Layer 4 of a small transformer language model trained on English Wikipedia (12 layers, counted from 0, width 96).
In attention head 1, each number of a token's query is one row of weights dot the token's vector x. The head spreads its attention over the tokens so far by the softmax of query dot key.

Query weights of the head. A number n stands for n times 0.0057.
q0: 19 34 32 -13 28 -63 -1 21 37 8 3 -17 11 -41 -9 1 12 -1 -2 32 -13 12 -7 16 2 0 -21 14 14 9 -15 4 1 -37 34 7 -22 -7 -4 1 11 10 -22 14 12 2 3 -57 24 -27 22 13 28 -35 -43 -39 2 12 -3 11 -61 -34 31 2 -8 -11 -14 -7 0 4 -12 47 -14 -26 25 -26 -13 8 6 39 39 -40 -36 10 7 -11 -13 7 11 8 33 -10 -2 -14 1 -42
q1: -30 -17 8 6 -47 12 26 35 -17 -6 20 -26 34 -9 36 -9 3 27 -3 -26 19 26 12 67 0 -20 -50 23 -6 -32 -17 6 -14 -9 -32 31 -6 -22 19 9 -52 -12 5 -45 20 -43 -18 14 21 -4 12 -2 23 32 32 2 7 -16 -17 44 42 31 6 8 -44 52 -10 0 -15 -5 9 -47 17 -25 -5 -12 42 -3 -13 12 -21 65 -1 -1 -12 -5 9 9 -61 -34 30 -14 -74 17 -13 52
q2: 19 30 -2 -4 18 -11 5 -22 36 -22 27 -1 -33 -31 -7 -3 8 8 -17 33 -24 -29 -38 -53 -1 -23 13 13 28 19 -6 -1 6 10 22 -20 -15 14 32 -8 -8 32 9 -9 24 41 0 11 -23 19 -1 -9 -28 -45 -29 15 12 12 -18 -22 -27 -4 15 -65 41 -34 -9 2 29 -22 17 60 -7 36 2 23 -4 35 24 -46 22 -50 11 2 28 -4 -35 -7 26 -1 2 -27 47 -25 17 -80
q3: 14 29 1 -12 16 -9 9 2 19 -15 28 24 17 -23 13 0 -21 -58 -5 -1 -23 -6 6 -6 -4 2 -15 22 5 5 30 14 27 -35 15 -11 -22 -30 27 11 -20 -18 -1 -5 6 14 7 -12 7 -17 13 15 3 -14 -14 -23 -19 30 5 3 -4 -30 14 -24 -52 -3 6 3 -17 8 -3 -35 -6 -26 -1 -4 -12 19 -9 32 19 0 -22 26 -5 18 29 5 -16 -17 44 8 -5 39 -18 25
q4: 22 40 -35 -12 8 2 39 7 29 -32 22 22 -20 -9 -1 5 -10 -23 -3 -10 -27 -25 10 7 9 -28 -33 13 -5 13 31 14 -2 -41 -4 -24 -32 -6 27 -50 -33 -2 13 -10 -12 35 48 3 -9 3 -11 -28 -59 -38 -56 7 -13 21 35 -15 0 -5 -6 -5 -22 -25 19 2 -3 -7 11 8 -43 3 -26 22 -2 -10 -1 7 35 3 -25 38 25 33 26 16 12 15 10 -12 -3 26 -3 -24
q5: -16 -24 -27 18 -8 1 -18 -21 1 33 -6 20 37 19 22 -51 31 -31 13 -45 -22 -4 20 40 5 42 13 -6 12 -14 8 0 6 -20 -58 32 -19 -17 5 30 -1 -69 11 -1 5 -10 -6 -45 16 16 14 3 -2 10 52 -9 -46 -37 -22 36 22 -5 -14 21 -21 22 20 27 -21 16 3 -25 -1 -16 -11 -5 -18 -19 -28 4 -17 42 -17 -8 -25 2 14 -10 -44 19 0 35 -25 18 19 32
q6: -36 -25 -14 22 4 -26 -3 -27 -41 36 9 30 29 -8 17 -33 36 -31 -9 -31 1 -6 23 17 13 61 52 22 -13 -12 18 -2 -8 -18 -49 26 15 31 5 44 30 -43 -10 -20 16 -58 -15 -30 28 -7 32 29 6 -4 66 -12 -23 -22 -13 48 54 -25 -34 -11 20 36 4 46 -45 -11 -30 -12 7 -27 8 -12 -36 2 -26 4 -17 -2 24 10 -31 -10 5 -46 -35 11 16 18 -36 2 33 41
q7: -19 -39 -4 38 15 14 -57 0 -13 -8 -8 -17 12 27 15 -16 14 7 -7 -11 19 12 -42 34 -11 1 -36 7 -9 -18 -8 -7 -50 -4 -7 24 25 11 20 -19 -12 -10 -14 28 -8 -41 -13 -63 1 -12 -47 10 10 22 30 3 7 -41 8 15 -6 -28 -1 66 37 30 -9 -17 13 -1 -16 9 8 7 -12 -16 -7 -32 -27 1 -33 17 0 -8 -8 40 11 10 -59 7 11 3 -21 -34 19 -13
q8: -18 23 -24 5 9 39 -25 9 5 -17 -22 -28 -30 -4 -10 31 27 -8 5 -6 14 -18 14 29 8 -7 -5 -2 -14 21 -25 29 -17 19 0 -7 -17 -5 -40 -50 19 62 11 46 4 -18 -22 -60 -25 38 -15 -19 -20 12 -6 11 40 -9 33 0 -33 -8 -4 25 -4 -26 27 -1 11 -31 13 23 -30 33 -37 46 14 -50 -43 -9 -1 -17 -40 11 19 -6 13 30 -3 20 0 -18 -6 -13 5 -23
q9: 48 40 -26 -3 0 5 34 1 21 -50 -11 0 -1 -35 -3 16 20 -36 16 16 -3 -9 -20 -40 -15 -35 -16 1 3 11 52 23 -4 -13 20 -17 -38 -42 32 -13 -10 25 37 11 -16 39 13 12 1 5 -22 -62 -32 -35 -31 -19 13 26 34 -26 -51 29 4 -21 -33 -31 26 13 13 -37 37 0 7 -3 -36 16 13 17 -1 -25 49 -12 -40 3 43 29 -21 -1 30 -3 -13 -6 -8 0 8 19
q10: 19 30 -52 -46 -2 -6 -2 -18 23 -29 -11 20 -18 -20 -12 32 -1 1 18 -2 1 3 12 -45 -11 -34 4 -11 24 7 55 39 6 -5 21 -35 -23 -15 6 8 -1 5 12 9 -6 36 22 62 29 6 -1 -47 -36 -57 -21 -12 31 59 26 -20 -44 34 -12 -39 -29 -67 23 -3 -10 -18 43 18 -29 23 -39 17 22 17 15 -8 26 -14 -41 19 20 17 -35 13 65 4 -4 -17 33 -24 -55 -25
q11: -5 -16 42 -4 3 -31 -13 2 -19 20 6 -9 16 9 19 -29 -31 18 -44 7 6 15 14 -50 44 48 36 6 22 17 11 -28 9 0 -11 -6 10 61 7 43 18 -2 -14 -27 9 -16 -15 41 17 -11 22 16 36 11 15 -3 -24 6 -47 16 15 -21 -3 -39 2 16 4 23 -15 42 -10 -15 42 -13 37 -5 -35 14 16 20 -36 -26 26 -16 -52 -10 10 -44 5 -11 17 1 23 17 13 -17
q12: -43 -61 30 45 1 28 -13 -6 -57 34 21 -30 40 31 28 -11 -65 -20 -43 -24 -15 43 1 17 11 12 24 -34 8 4 -31 -44 -29 24 -35 20 10 43 -11 42 -4 -37 -48 7 -44 -13 -9 21 -20 8 36 26 51 42 52 11 -33 13 0 -10 55 -35 -45 10 66 22 -27 37 28 29 -41 0 40 -59 45 -9 3 -13 -6 52 -28 11 67 11 -16 -30 35 -39 -21 -18 7 18 -33 7 8 11
q13: -6 9 -3 24 -10 15 -36 -7 -15 -10 22 10 -25 -8 10 43 -15 -21 -2 -20 -22 15 -17 -7 -47 -9 1 -27 -2 13 30 7 -3 -6 21 -23 17 1 -18 17 -23 7 10 52 5 9 11 -11 -19 26 10 -6 -19 8 9 -34 10 -21 12 -22 4 16 7 33 -43 -10 0 -23 43 -13 34 10 -5 15 11 20 21 -47 -27 -11 0 18 -2 -5 5 8 -10 -17 -39 -4 15 -10 -39 17 25 55
q14: 5 1 -9 64 20 -22 -28 22 10 -23 33 -35 15 -4 31 -37 -24 22 43 -7 15 0 -9 42 21 -4 16 32 46 -21 58 -8 -5 -30 -53 -30 -12 -21 14 -18 -25 32 34 -37 -39 -25 32 -68 20 -7 -25 45 -30 -3 -3 4 10 -27 -47 -26 -1 -24 2 -6 -38 9 7 4 7 0 -44 13 9 27 4 -16 14 -31 -33 -58 -3 44 2 29 -19 55 -19 -3 2 28 -2 41 -13 31 24 -14
q15: -18 -12 -3 -13 -33 48 -2 -2 10 5 19 43 -45 12 -15 -23 24 5 -29 20 14 -61 -28 -3 18 22 39 28 15 18 -15 35 -15 -6 -44 16 -46 29 65 15 -13 -45 -32 -1 13 -37 26 -24 21 20 -15 21 -4 -31 25 -4 -52 -23 -28 43 4 -9 -1 8 19 -17 -45 5 -28 -17 6 26 -46 9 -2 -3 -13 51 6 -2 36 -35 -25 41 12 18 -7 21 4 -11 21 4 -13 34 1 -7
q16: -31 -5 -7 -9 -29 13 -8 -31 -44 -14 6 -34 35 -24 -24 -1 -6 10 38 27 24 24 -8 46 3 -7 -11 -3 4 15 -22 -18 -13 27 16 -25 8 -48 24 -17 15 -10 -10 -18 -6 22 -29 -1 28 15 -11 7 33 -1 31 -6 38 -19 14 12 -4 -17 -13 -20 23 -53 27 27 9 19 8 -6 -12 -17 -24 -14 33 1 -14 23 3 -60 20 -55 -29 -23 0 55 12 -37 4 -19 -3 -21 -32 33
q17: 5 -3 41 10 -6 13 -12 -59 -51 -4 -36 -28 -46 26 -7 17 -6 29 63 -11 13 17 4 5 -27 13 -16 18 4 48 -31 13 14 23 -11 14 -20 -7 -61 18 24 -22 -27 2 -30 0 -15 4 63 16 27 11 0 -5 -2 7 -43 -9 -19 -30 15 55 -2 -17 61 -34 48 29 16 17 -43 62 23 -16 12 50 -33 9 -2 -22 -9 -43 15 -18 16 -42 9 -35 -35 36 27 -47 28 6 24 -41
q18: 43 -22 -56 13 0 25 -24 -36 -19 -14 -18 -3 0 1 -17 -45 -3 26 -13 14 1 -38 -3 62 -27 37 -24 -24 -25 -37 -71 29 10 -21 -18 -11 2 -40 21 -17 7 -38 2 46 23 23 11 -6 -14 -1 -15 0 6 21 6 18 -1 -3 24 -13 67 10 18 76 2 0 -23 -33 30 -12 8 31 -25 26 -21 -14 26 5 -7 16 -5 5 4 7 -16 27 8 35 0 -27 29 3 -38 -54 15 -25
q19: -34 44 -4 7 10 -30 21 27 -24 -15 3 1 28 -31 9 23 6 9 -14 56 29 -21 -16 -41 30 -11 46 49 24 -2 15 -32 -6 8 -27 -5 4 21 1 21 -43 10 4 -60 17 -4 -39 0 -13 43 -23 17 15 8 -29 7 -38 -3 10 -23 15 -20 -35 -24 0 41 -19 -7 -30 15 -8 3 25 -31 29 -3 -13 9 41 -13 -12 -22 4 -10 -58 20 2 -37 8 5 -48 30 -8 31 38 -12
q20: 10 -53 -4 6 20 -10 -12 -30 57 26 9 7 34 -17 18 -23 36 -25 -32 3 -17 -12 15 -30 8 14 60 -30 19 19 15 9 29 -14 12 -32 -12 29 20 36 -25 28 -14 30 35 -3 -10 -53 -53 -18 -16 37 21 8 14 65 -11 -2 42 37 -6 -12 0 -16 -37 -8 -7 -18 -48 -19 27 -17 -12 27 18 34 -8 33 10 -53 -16 60 33 5 -22 11 -11 -40 13 -67 21 5 13 -19 2 23
q21: 36 -19 5 -8 26 -17 18 10 -21 9 -32 -16 26 -9 -13 12 21 -43 11 17 25 40 -19 -13 22 -22 2 12 19 40 -50 -20 17 -2 -11 4 -17 27 8 -8 -51 16 22 -29 38 19 -4 44 -49 -39 -2 -12 18 -10 -1 5 -38 39 -2 -38 45 -47 -42 -36 18 23 -21 30 -17 -7 -28 -60 47 -24 20 -27 34 56 66 7 -13 -10 7 26 47 -22 -17 -55 32 -9 -3 -21 48 32 9 -33
q22: 3 -33 54 -43 -15 3 48 27 8 2 -40 -28 26 6 -13 12 -10 32 15 33 -22 -3 59 -30 33 -16 14 24 1 19 -17 -46 16 -2 -7 -11 23 -26 -12 17 36 23 -5 -56 -9 16 -42 -11 37 3 -1 -35 46 -1 17 -10 31 6 -8 -20 24 -1 -5 -27 38 -2 -10 0 -2 26 -7 -30 15 -5 62 -11 -6 36 3 -5 -32 -34 23 -61 2 0 6 -1 -58 -43 4 7 27 -36 1 -50
q23: -14 -14 -21 34 12 -12 7 18 47 20 -42 -10 -33 21 20 -20 60 -3 19 31 -4 2 28 -4 6 -27 -5 13 -27 4 -36 -8 -37 14 -5 -5 -10 -27 -50 -5 -24 -13 -1 -21 -22 -6 50 1 -22 13 12 -25 8 -3 15 -49 25 28 21 12 13 60 -6 12 -9 16 19 31 5 25 12 76 17 -5 50 -1 15 51 2 -62 -22 24 -16 -21 20 5 8 -25 -41 -23 17 1 40 1 28 -36
q24: -33 6 -25 31 -35 37 -18 -14 -21 -26 25 0 -11 28 6 22 -32 -14 10 -28 -59 -17 -14 23 -60 17 -1 30 -47 18 -7 12 -6 -19 42 6 11 22 6 -36 19 21 19 77 -12 -10 -6 5 36 32 -7 22 -37 7 -8 15 21 -17 25 0 -4 -3 8 4 -21 -1 21 -2 5 -61 -29 31 1 23 -33 34 -11 -36 -27 9 35 53 5 -20 -22 -17 5 39 -47 -13 -12 -9 -44 2 -31 53
q25: 0 -13 0 -26 -15 -24 -41 36 28 -22 10 -51 12 40 18 55 40 24 26 24 31 41 38 1 -26 -25 31 -43 -13 -44 19 -2 8 5 41 8 9 -5 -27 -43 -82 36 -15 1 3 50 16 -16 -49 44 -41 -27 7 37 36 -4 0 -12 -13 8 2 38 -4 20 5 -1 8 -45 19 -22 47 -33 18 0 11 1 39 12 9 -26 -43 29 -4 -46 -20 -27 -22 10 15 8 -1 -2 4 20 -6 1
q26: -32 -22 6 -49 -30 26 0 54 7 -34 -27 -29 12 20 -3 45 8 20 10 -32 12 -10 37 43 7 -10 8 21 48 -2 -62 3 -23 30 -10 22 -30 15 -32 -53 -22 0 0 -40 14 3 -27 10 -34 52 -31 -25 29 25 12 -10 24 -27 -70 0 -14 10 9 19 2 -2 -1 15 10 -46 -1 4 -9 13 -27 -5 26 -13 51 -3 43 12 -11 17 6 -23 -18 3 -17 -19 -10 -7 2 13 -40 31
q27: -48 50 -5 -16 46 5 -8 -40 -2 30 28 -21 -1 -3 29 33 23 -20 -24 -23 3 0 -8 -29 -18 6 30 -23 4 8 20 7 -5 32 16 -14 -7 17 -33 22 -2 -6 0 46 25 12 2 -29 1 -11 1 7 -8 14 -27 0 -31 10 18 17 12 -12 -3 12 -34 -4 -11 -29 3 -3 -28 -20 9 -11 10 -18 -27 -31 5 -51 -1 -19 -27 17 10 9 9 1 43 54 1 -6 -5 40 -28 -32
q28: 11 15 4 -7 21 21 11 35 12 26 -30 -11 7 1 30 23 4 -8 -41 24 -6 -17 -26 -80 40 -8 -19 10 -44 26 -16 5 -18 -19 6 0 24 13 -13 8 -22 -50 -26 -64 42 -34 7 -7 10 -2 28 15 -17 12 -31 12 -64 33 -15 -40 47 -7 -14 -6 8 31 0 15 -21 8 -45 -27 -48 17 28 2 -46 42 -5 38 21 -1 -2 30 15 19 51 -19 -44 -16 15 -11 51 -17 6 -64
q29: -42 6 -26 16 11 22 27 2 40 12 -6 -25 50 -9 54 16 -67 -50 2 2 -17 -7 1 -12 3 -24 -29 -24 -8 -21 10 5 0 -1 4 -7 -46 18 -33 3 -45 30 -10 -28 -8 13 -9 -6 1 7 6 9 -18 -10 -6 31 -27 8 23 30 -8 25 -58 -5 3 41 57 20 -95 -1 -7 18 17 -31 17 42 -16 52 -56 41 10 -13 23 -4 6 -32 1 16 38 8 -3 -23 -10 -27 -10 -20
q30: -58 0 -9 20 23 19 11 11 6 -7 11 11 -27 -7 58 0 -8 52 -7 -14 -6 15 -1 36 -40 7 -9 -29 -26 -12 -11 17 -21 27 -9 -4 -14 15 -27 -29 -22 -60 9 -16 -17 40 -3 -31 -18 56 -14 32 -36 -10 29 31 41 -9 9 32 6 50 -19 9 -40 -10 21 -16 -7 -21 14 59 -17 38 28 -11 3 -20 18 -23 50 -3 -34 -4 39 5 -10 8 21 -7 -10 -46 -44 40 -12 25
q31: -43 53 7 -24 -10 -7 39 -5 12 4 2 -49 17 -32 -27 4 -8 -9 15 -39 43 -10 13 -17 -17 -43 -15 -22 33 -31 18 -44 48 30 0 2 14 -13 18 -12 7 -38 48 2 -4 -11 -3 -1 39 -39 -25 -14 19 21 -44 -17 12 23 15 9 49 6 17 7 10 15 -18 35 9 0 23 -59 51 -4 -24 -87 -9 -33 -20 40 3 -55 -43 -15 -5 32 5 18 -5 32 21 8 16 9 10 2

Each question shows a short text with each token's key, already scaled and adjusted for position as the last token sees it. A number n stands for n times 0.014.

Then comes the last token's vector x. A number n stands for n times 0.042.

0 "ke": -28 -2 3 11 11 16 10 10 -21 -3 -7 23 -11 -14 -7 7 -7 -27 9 -2 -2 18 1 12 -14 7 -3 6 -15 -39 -20 30
1 " |": 8 11 -21 -9 -36 9 38 37 -8 -36 -20 56 6 -53 -2 19 1 0 -10 -2 1 -9 2 -13 6 -27 -10 -3 2 -14 -13 -2
2 " ": 24 -25 -21 21 16 47 60 -3 -46 -28 -12 83 13 -77 -4 -1 -7 5 -29 6 -20 6 3 -13 -7 -21 -5 14 -2 -4 -27 13
3 "1": -15 22 -11 -21 -14 22 37 22 -28 -30 -24 74 7 -69 -23 15 -3 17 -21 -11 3 11 11 4 -2 -18 -9 -2 15 -10 -26 1
4 " November": -1 23 -38 -3 -16 14 11 8 -41 -17 -4 23 -1 -93 12 18 13 -18 8 -23 8 25 -26 -2 9 -24 6 -23 2 4 -1 -18
5 " ": -14 65 -33 3 -6 46 29 -4 -52 -14 1 54 7 -76 13 -12 11 0 6 -1 -16 6 -4 14 -6 3 -8 -9 -4 17 -2 11
6 "18": 7 -4 11 10 -9 -5 3 21 -7 -28 -14 35 8 -55 -17 20 16 7 4 -8 1 -2 2 -2 1 -4 -9 2 28 8 0 -20
x: -21 -18 -18 29 10 14 -1 -2 -28 15 4 -10 22 -1 3 -13 7 -7 7 3 -9 -4 32 -16 -1 -11 4 26 9 -24 -2 19 4 17 -38 6 -7 11 4 6 -14 3 13 -13 -14 -1 1 38 1 20 -25 8 9 -1 43 42 8 -1 -12 19 38 4 -7 5 -11 36 -33 10 2 -6 -19 -13 2 -16 -23 11 2 -13 1 29 -23 -4 1 12 -1 -2 -36 18 -21 -33 -3 22 -21 -6 9 -9
Which token does the last token look at most? 5 " "

0 " v": -43 2 26 14 11 3 -11 -7 -39 8 2 18 0 -21 -33 -12 29 2 -10 -13 -47 -30 2 -5 17 6 -8 -16 -17 -13 -1 12
1 "an": -24 -19 20 6 4 4 4 11 -17 1 -2 24 0 -18 -7 5 12 -31 6 -4 -7 -4 7 -12 7 -8 2 -6 -23 -11 0 12
2 " Hall": 13 -39 5 9 10 10 10 3 -19 -6 -10 25 5 -27 9 -7 20 -22 11 2 -12 2 5 -10 8 -17 0 1 -21 -32 -7 9
3 " (": 6 4 -8 11 22 41 48 12 -21 -45 -28 68 19 -76 -19 -4 15 -10 -8 15 -9 25 30 -9 -16 -5 11 -16 14 -7 -36 16
4 "17": -29 6 -8 -9 -18 14 30 26 -5 -35 -25 50 11 -64 -12 20 18 -2 11 -18 7 -19 -2 -14 8 -18 -3 -5 12 -2 -6 -13
5 "91": -26 10 -13 -14 -15 21 23 9 -19 -17 -11 36 3 -71 7 6 -3 -5 24 -23 2 7 -1 -2 0 11 -10 -1 1 4 -16 0
6 "–": -19 -4 -10 -13 -18 34 29 14 -26 -28 -15 57 11 -79 -4 3 10 -8 9 -9 -7 1 -3 -5 -15 16 -16 -3 3 5 -16 14
x: -11 -4 14 20 7 -35 -1 8 1 48 -17 -13 9 -18 5 2 16 -5 -11 14 10 48 17 -23 8 -28 -2 2 11 1 -12 -33 -25 -24 1 11 13 -9 11 4 -3 10 2 -7 -14 4 -7 19 -14 4 -29 25 39 45 31 7 27 14 8 32 6 -12 -23 -8 -9 12 -3 22 -19 -3 -4 -2 18 -28 1 -27 -9 4 8 9 0 -11 -4 -11 24 -11 7 13 -23 -2 13 -13 -29 6 -11 -16
Which token does the last token look at most? 3 " ("

0 " |": 8 -11 -12 9 -27 28 51 30 -24 -43 -22 69 13 -67 2 22 8 2 -3 -5 -4 -9 4 -18 5 -30 -9 -13 3 -10 -16 -7
1 " Th": -17 -37 -3 30 9 32 31 -5 -51 -16 -19 57 8 -60 9 16 8 -32 -4 20 2 19 -10 -11 -5 -6 18 2 -16 -5 10 -2
2 "or": 3 -21 -8 20 -3 21 18 0 -26 -17 -12 50 16 -47 1 -2 22 -23 -2 18 -4 -4 11 -1 -4 15 15 4 -14 -2 24 -11
3 "b": 16 -5 -3 17 11 18 -1 7 -4 -2 -13 21 5 -40 -22 30 4 -10 0 -10 -26 -1 1 -16 0 17 20 2 -13 -14 -9 9
4 "ec": 5 18 -17 -6 -11 14 32 -1 2 -7 -11 17 8 -41 19 9 6 -13 -27 15 -2 -2 -12 -2 11 15 24 9 -22 -1 7 -10
5 "ke": -24 20 -23 -11 -15 26 13 16 -26 -15 -14 36 1 -39 2 5 1 -36 7 -1 -1 25 7 6 -14 14 0 1 -20 -30 -23 24
6 " I": -34 18 -9 -18 -11 22 22 21 -38 -27 -28 46 -2 -49 -4 20 8 -7 -1 14 10 -8 6 1 2 5 -4 5 -30 -25 21 -5
x: 20 19 3 4 34 23 -18 -3 -24 41 20 -26 3 1 -4 25 -3 -13 -9 28 -33 -3 -15 -1 9 17 -10 -8 35 6 19 3 -25 1 -30 32 17 7 -7 17 1 -16 4 5 -28 10 6 -15 -7 6 -1 -15 -6 30 14 -46 -10 15 -6 -1 -1 -6 -26 17 -18 -6 -22 -2 7 2 -8 -9 0 -7 0 -37 0 -5 16 37 -8 5 -11 23 -37 13 -17 -22 2 24 2 -3 7 10 14 -9
Which token does the last token look at most? 0 " |"

0 ",": -6 1 -12 6 -19 13 23 36 -20 -32 -14 48 1 -74 -16 22 17 -24 5 5 21 8 4 -17 -18 -23 11 -7 -5 5 -10 -6
1 " an": -9 -21 -8 19 5 28 28 7 -47 -28 -18 52 12 -49 -7 -1 3 -7 -1 -4 -13 17 12 3 -7 -12 8 9 8 -23 15 -15
2 " imp": 19 -35 4 20 4 8 23 7 -31 -9 -8 35 22 -42 -40 20 -1 -14 4 -11 -4 -3 -8 -10 30 -5 13 -14 -4 16 -12 -7
3 "ed": 1 1 1 -3 -9 10 10 18 -14 -17 -14 47 18 -48 -1 13 -18 -18 7 3 4 5 -2 2 -6 -10 6 0 4 3 3 -1
4 "ance": -11 1 -7 -7 -9 6 13 15 0 -18 -20 30 20 -46 -23 -5 22 -15 -6 1 -18 9 0 -19 14 -18 9 -11 -24 0 -21 11
5 " m": -19 35 -28 6 -3 27 15 -1 -46 -8 -10 45 15 -31 -43 -8 14 -24 -23 -9 -31 -13 5 -1 3 16 8 1 -2 -13 -8 13
6 "ism": -11 -1 -17 -15 -5 17 12 6 -11 -17 -9 42 19 -19 -27 -6 -2 -30 -26 6 -11 1 -12 -20 -1 -9 6 14 -7 -21 -22 2
x: -4 50 30 23 -14 10 -13 3 -5 27 15 1 20 -7 5 -30 24 31 21 -18 10 23 -8 -10 14 9 10 -18 -4 -17 -16 -4 -8 -15 10 29 -28 -12 4 2 -14 -3 -10 -1 -11 -5 7 -12 -11 19 -7 33 10 15 -16 -22 -46 -23 -18 -3 20 1 -15 -18 -4 -2 3 0 -16 18 -16 31 -15 -20 4 7 21 3 6 4 -31 -6 22 -9 -4 3 -11 -6 1 11 -17 -21 7 17 19 17
Which token does the last token look at most? 1 " an"

0 "u": -30 -2 7 9 6 7 9 -2 5 -8 0 26 -10 -37 -5 4 18 -26 3 -3 -10 -16 1 -17 13 10 11 13 -28 -3 -10 33
1 "ctor": -9 -11 -4 5 -7 8 12 20 -4 -22 -4 23 14 -24 -5 -4 8 -17 10 -5 -10 6 4 3 -8 -9 -1 -8 -14 -31 -18 -4
2 " ch": 17 -31 -5 12 2 13 18 -5 -32 -4 -6 21 5 -18 -34 7 13 -5 -1 2 -12 -3 -3 0 5 5 22 -9 -19 -15 -3 -14
3 "ip": 7 -1 -10 12 -8 3 12 10 2 -10 -12 28 17 -19 -16 -2 -4 -27 6 10 -11 -10 -5 -15 12 -25 24 -3 -6 -17 -3 17
4 "s": -4 27 -19 0 -2 13 4 5 3 -7 -5 24 1 -29 -7 -11 -3 -30 17 5 -11 -9 -5 -2 -3 1 -5 -2 -28 -26 -11 10
5 "–": -3 1 4 -6 -5 11 11 16 0 -30 -18 46 11 -49 -19 8 24 4 -5 6 -2 -15 1 -1 -17 3 -12 10 -15 -6 -14 11
6 "t": -21 12 -20 -1 -2 14 -3 9 -12 1 -7 26 2 -21 -29 10 5 -6 -2 -18 -12 -2 -10 -6 -4 11 4 10 -31 -5 9 13
x: 2 2 -7 -2 1 -12 13 10 -17 36 18 0 -3 21 -9 -9 -4 16 -11 -14 13 17 13 -4 -9 6 12 17 30 -27 1 -7 29 -1 -9 72 -2 -22 2 14 1 -14 1 -21 -7 -3 23 -7 -8 5 -11 11 27 9 23 -19 11 10 -22 10 -19 -12 -22 -24 -13 15 -13 13 9 14 -7 4 13 40 -17 -5 29 7 7 -5 14 -9 7 -21 -12 -8 5 -27 -6 -24 -29 4 -39 32 -11 2
Which two tokens does the last token look at most, in order? 4 "s", 5 "–"

0 " II": -18 1 6 23 15 18 18 7 -33 -16 -11 48 -5 -46 -8 6 7 -25 -1 12 13 -5 4 -3 -9 0 -5 10 -6 -25 -2 2
1 "(": 3 -13 -5 17 19 25 57 8 -18 -35 -23 71 14 -71 -1 -1 -10 -21 -15 26 14 22 11 7 -13 10 4 -4 8 -4 -36 -8
2 "18": 17 21 -6 -15 -6 13 26 14 3 -29 -19 43 5 -61 5 20 0 -6 5 -9 -3 -12 -1 -19 9 -4 1 4 17 -10 -10 -12
3 "40": 24 24 -14 7 2 25 23 -3 -14 -12 -11 31 -4 -65 -1 -1 -9 -22 22 -10 -5 16 -2 -13 12 9 0 6 24 -3 -22 13
4 "–": 4 20 -9 -2 -2 31 25 6 -16 -22 -11 52 9 -70 1 0 4 -19 7 -1 -9 5 -4 -5 -16 25 -15 4 7 2 -15 14
5 "18": -9 -6 16 2 -3 4 9 16 6 -22 -15 30 2 -49 -5 17 0 -7 -3 -10 -8 -2 4 -9 1 5 -3 11 27 -3 -6 -9
6 "49": -39 -17 -19 -15 -14 27 19 2 -24 -9 -7 31 4 -64 8 1 -7 -26 23 -5 -17 11 -5 9 -3 0 -1 -4 19 -5 -14 11
x: -23 -1 1 -11 -6 -11 -6 1 4 33 13 7 35 1 20 -3 -24 3 -40 23 7 37 26 -5 37 -3 20 -12 -23 -2 -21 -33 -22 12 -7 41 -5 7 6 11 -22 1 -7 -21 -4 1 -18 17 -10 -9 -4 8 16 25 -13 4 -9 1 -3 -25 4 -30 -4 -14 -12 21 12 6 7 -23 -26 -24 15 -19 -11 -1 -4 30 -1 11 0 19 26 -6 5 16 24 6 13 15 -2 17 -12 1 0 -12
Which token does the last token look at most? 1 "("

0 "ation": -9 -14 7 18 9 14 20 5 4 -12 -15 27 10 -32 -13 -5 8 -31 -5 9 -21 8 -5 -27 13 -5 10 4 -16 -7 -20 12
1 " |": 9 5 -13 -4 -33 9 33 34 -6 -34 -20 56 15 -54 1 14 7 -3 -12 -2 -6 -15 3 -20 6 -21 -7 -4 -3 -4 -13 -8
2 " ": 29 -28 -17 32 19 52 59 -7 -52 -27 -12 85 19 -81 -2 -3 -3 0 -27 4 -26 2 5 -19 -5 -14 1 8 -4 0 -25 9
3 " |": -5 8 -6 0 -28 1 17 35 -11 -31 -18 51 11 -62 2 10 8 2 -2 -19 -14 -23 7 -13 13 -18 3 -18 -2 -4 -4 -9
4 " E": 21 20 -37 16 -1 39 35 0 -41 -22 -21 57 9 -60 -17 10 15 -10 -19 6 -13 -16 16 -12 -1 10 12 -11 -17 -5 9 1
5 "lection": -18 4 -11 -16 -15 16 27 27 -19 -27 -21 46 29 -72 13 1 6 -25 -2 8 -2 16 -9 -28 9 -29 -11 -7 -10 3 -19 -4
6 " |": -6 -5 4 -10 -24 -15 15 42 -1 -31 -22 50 15 -58 2 10 9 -4 -2 -3 -11 -16 4 -14 11 -17 0 -12 -4 -5 -13 -12
x: -15 -10 -1 33 -1 8 17 1 -23 60 0 -9 -3 10 5 10 -1 12 4 -4 -3 12 -2 11 -9 17 3 2 -7 7 -3 -20 9 9 2 33 2 13 -4 8 21 5 1 10 2 -60 -14 -7 3 -15 32 21 12 -3 6 -2 1 -10 -11 -8 2 3 -10 -3 -8 -2 12 6 -18 -8 -29 9 3 -13 -7 7 -1 0 -6 8 7 17 -8 -11 -2 -14 -2 -7 11 -24 3 -5 0 0 -8 0
Which token does the last token look at most? 1 " |"

0 "k": -34 -2 16 3 17 8 8 0 -16 9 -7 20 -3 -2 -7 9 8 -26 -6 1 -17 -5 -10 -2 4 -14 5 8 -25 -31 -3 16
1 " |": 11 9 -19 -11 -35 9 36 38 -6 -37 -21 57 7 -52 -1 17 2 2 -12 -5 -3 -14 1 -14 7 -26 -9 0 -3 -14 -13 -3
2 " ": 28 -25 -20 22 17 48 58 -3 -46 -27 -12 82 12 -78 -1 -1 -7 4 -29 2 -22 0 3 -13 -4 -18 -2 12 -6 -5 -24 11
3 "25": -2 27 -12 -9 -9 27 34 21 -20 -29 -28 60 6 -74 -7 14 -6 8 3 -18 5 2 -3 -4 12 -24 -4 5 0 8 -15 2
4 " March": 6 22 -36 -3 -11 20 9 10 -35 -18 -9 33 -3 -94 13 5 4 -24 13 -17 12 35 -28 -2 16 -21 12 -18 4 4 3 -17
5 " ": -14 63 -29 2 -6 47 30 -2 -50 -14 1 54 9 -72 17 -10 10 2 10 -3 -19 10 -6 14 -6 3 -9 -10 -2 17 -3 8
6 "18": 7 -1 9 11 -9 -5 2 21 -8 -28 -14 36 9 -55 -15 20 15 7 7 -11 1 -2 0 -2 3 -4 -9 1 29 11 1 -23
x: -22 -17 -23 29 11 16 0 -3 -26 14 6 -9 20 1 4 -12 7 -8 7 1 -6 4 34 -17 -1 -14 5 24 6 -23 -4 18 2 21 -41 5 -4 9 4 3 -12 5 13 -12 -11 -4 2 39 1 20 -24 10 9 -3 43 45 6 -1 -11 19 36 4 -3 5 -12 38 -33 8 0 -9 -16 -12 4 -12 -24 7 0 -11 2 28 -24 -4 1 9 -4 -2 -40 20 -22 -29 -3 20 -20 -7 9 -9
Which token does the last token look at most? 5 " "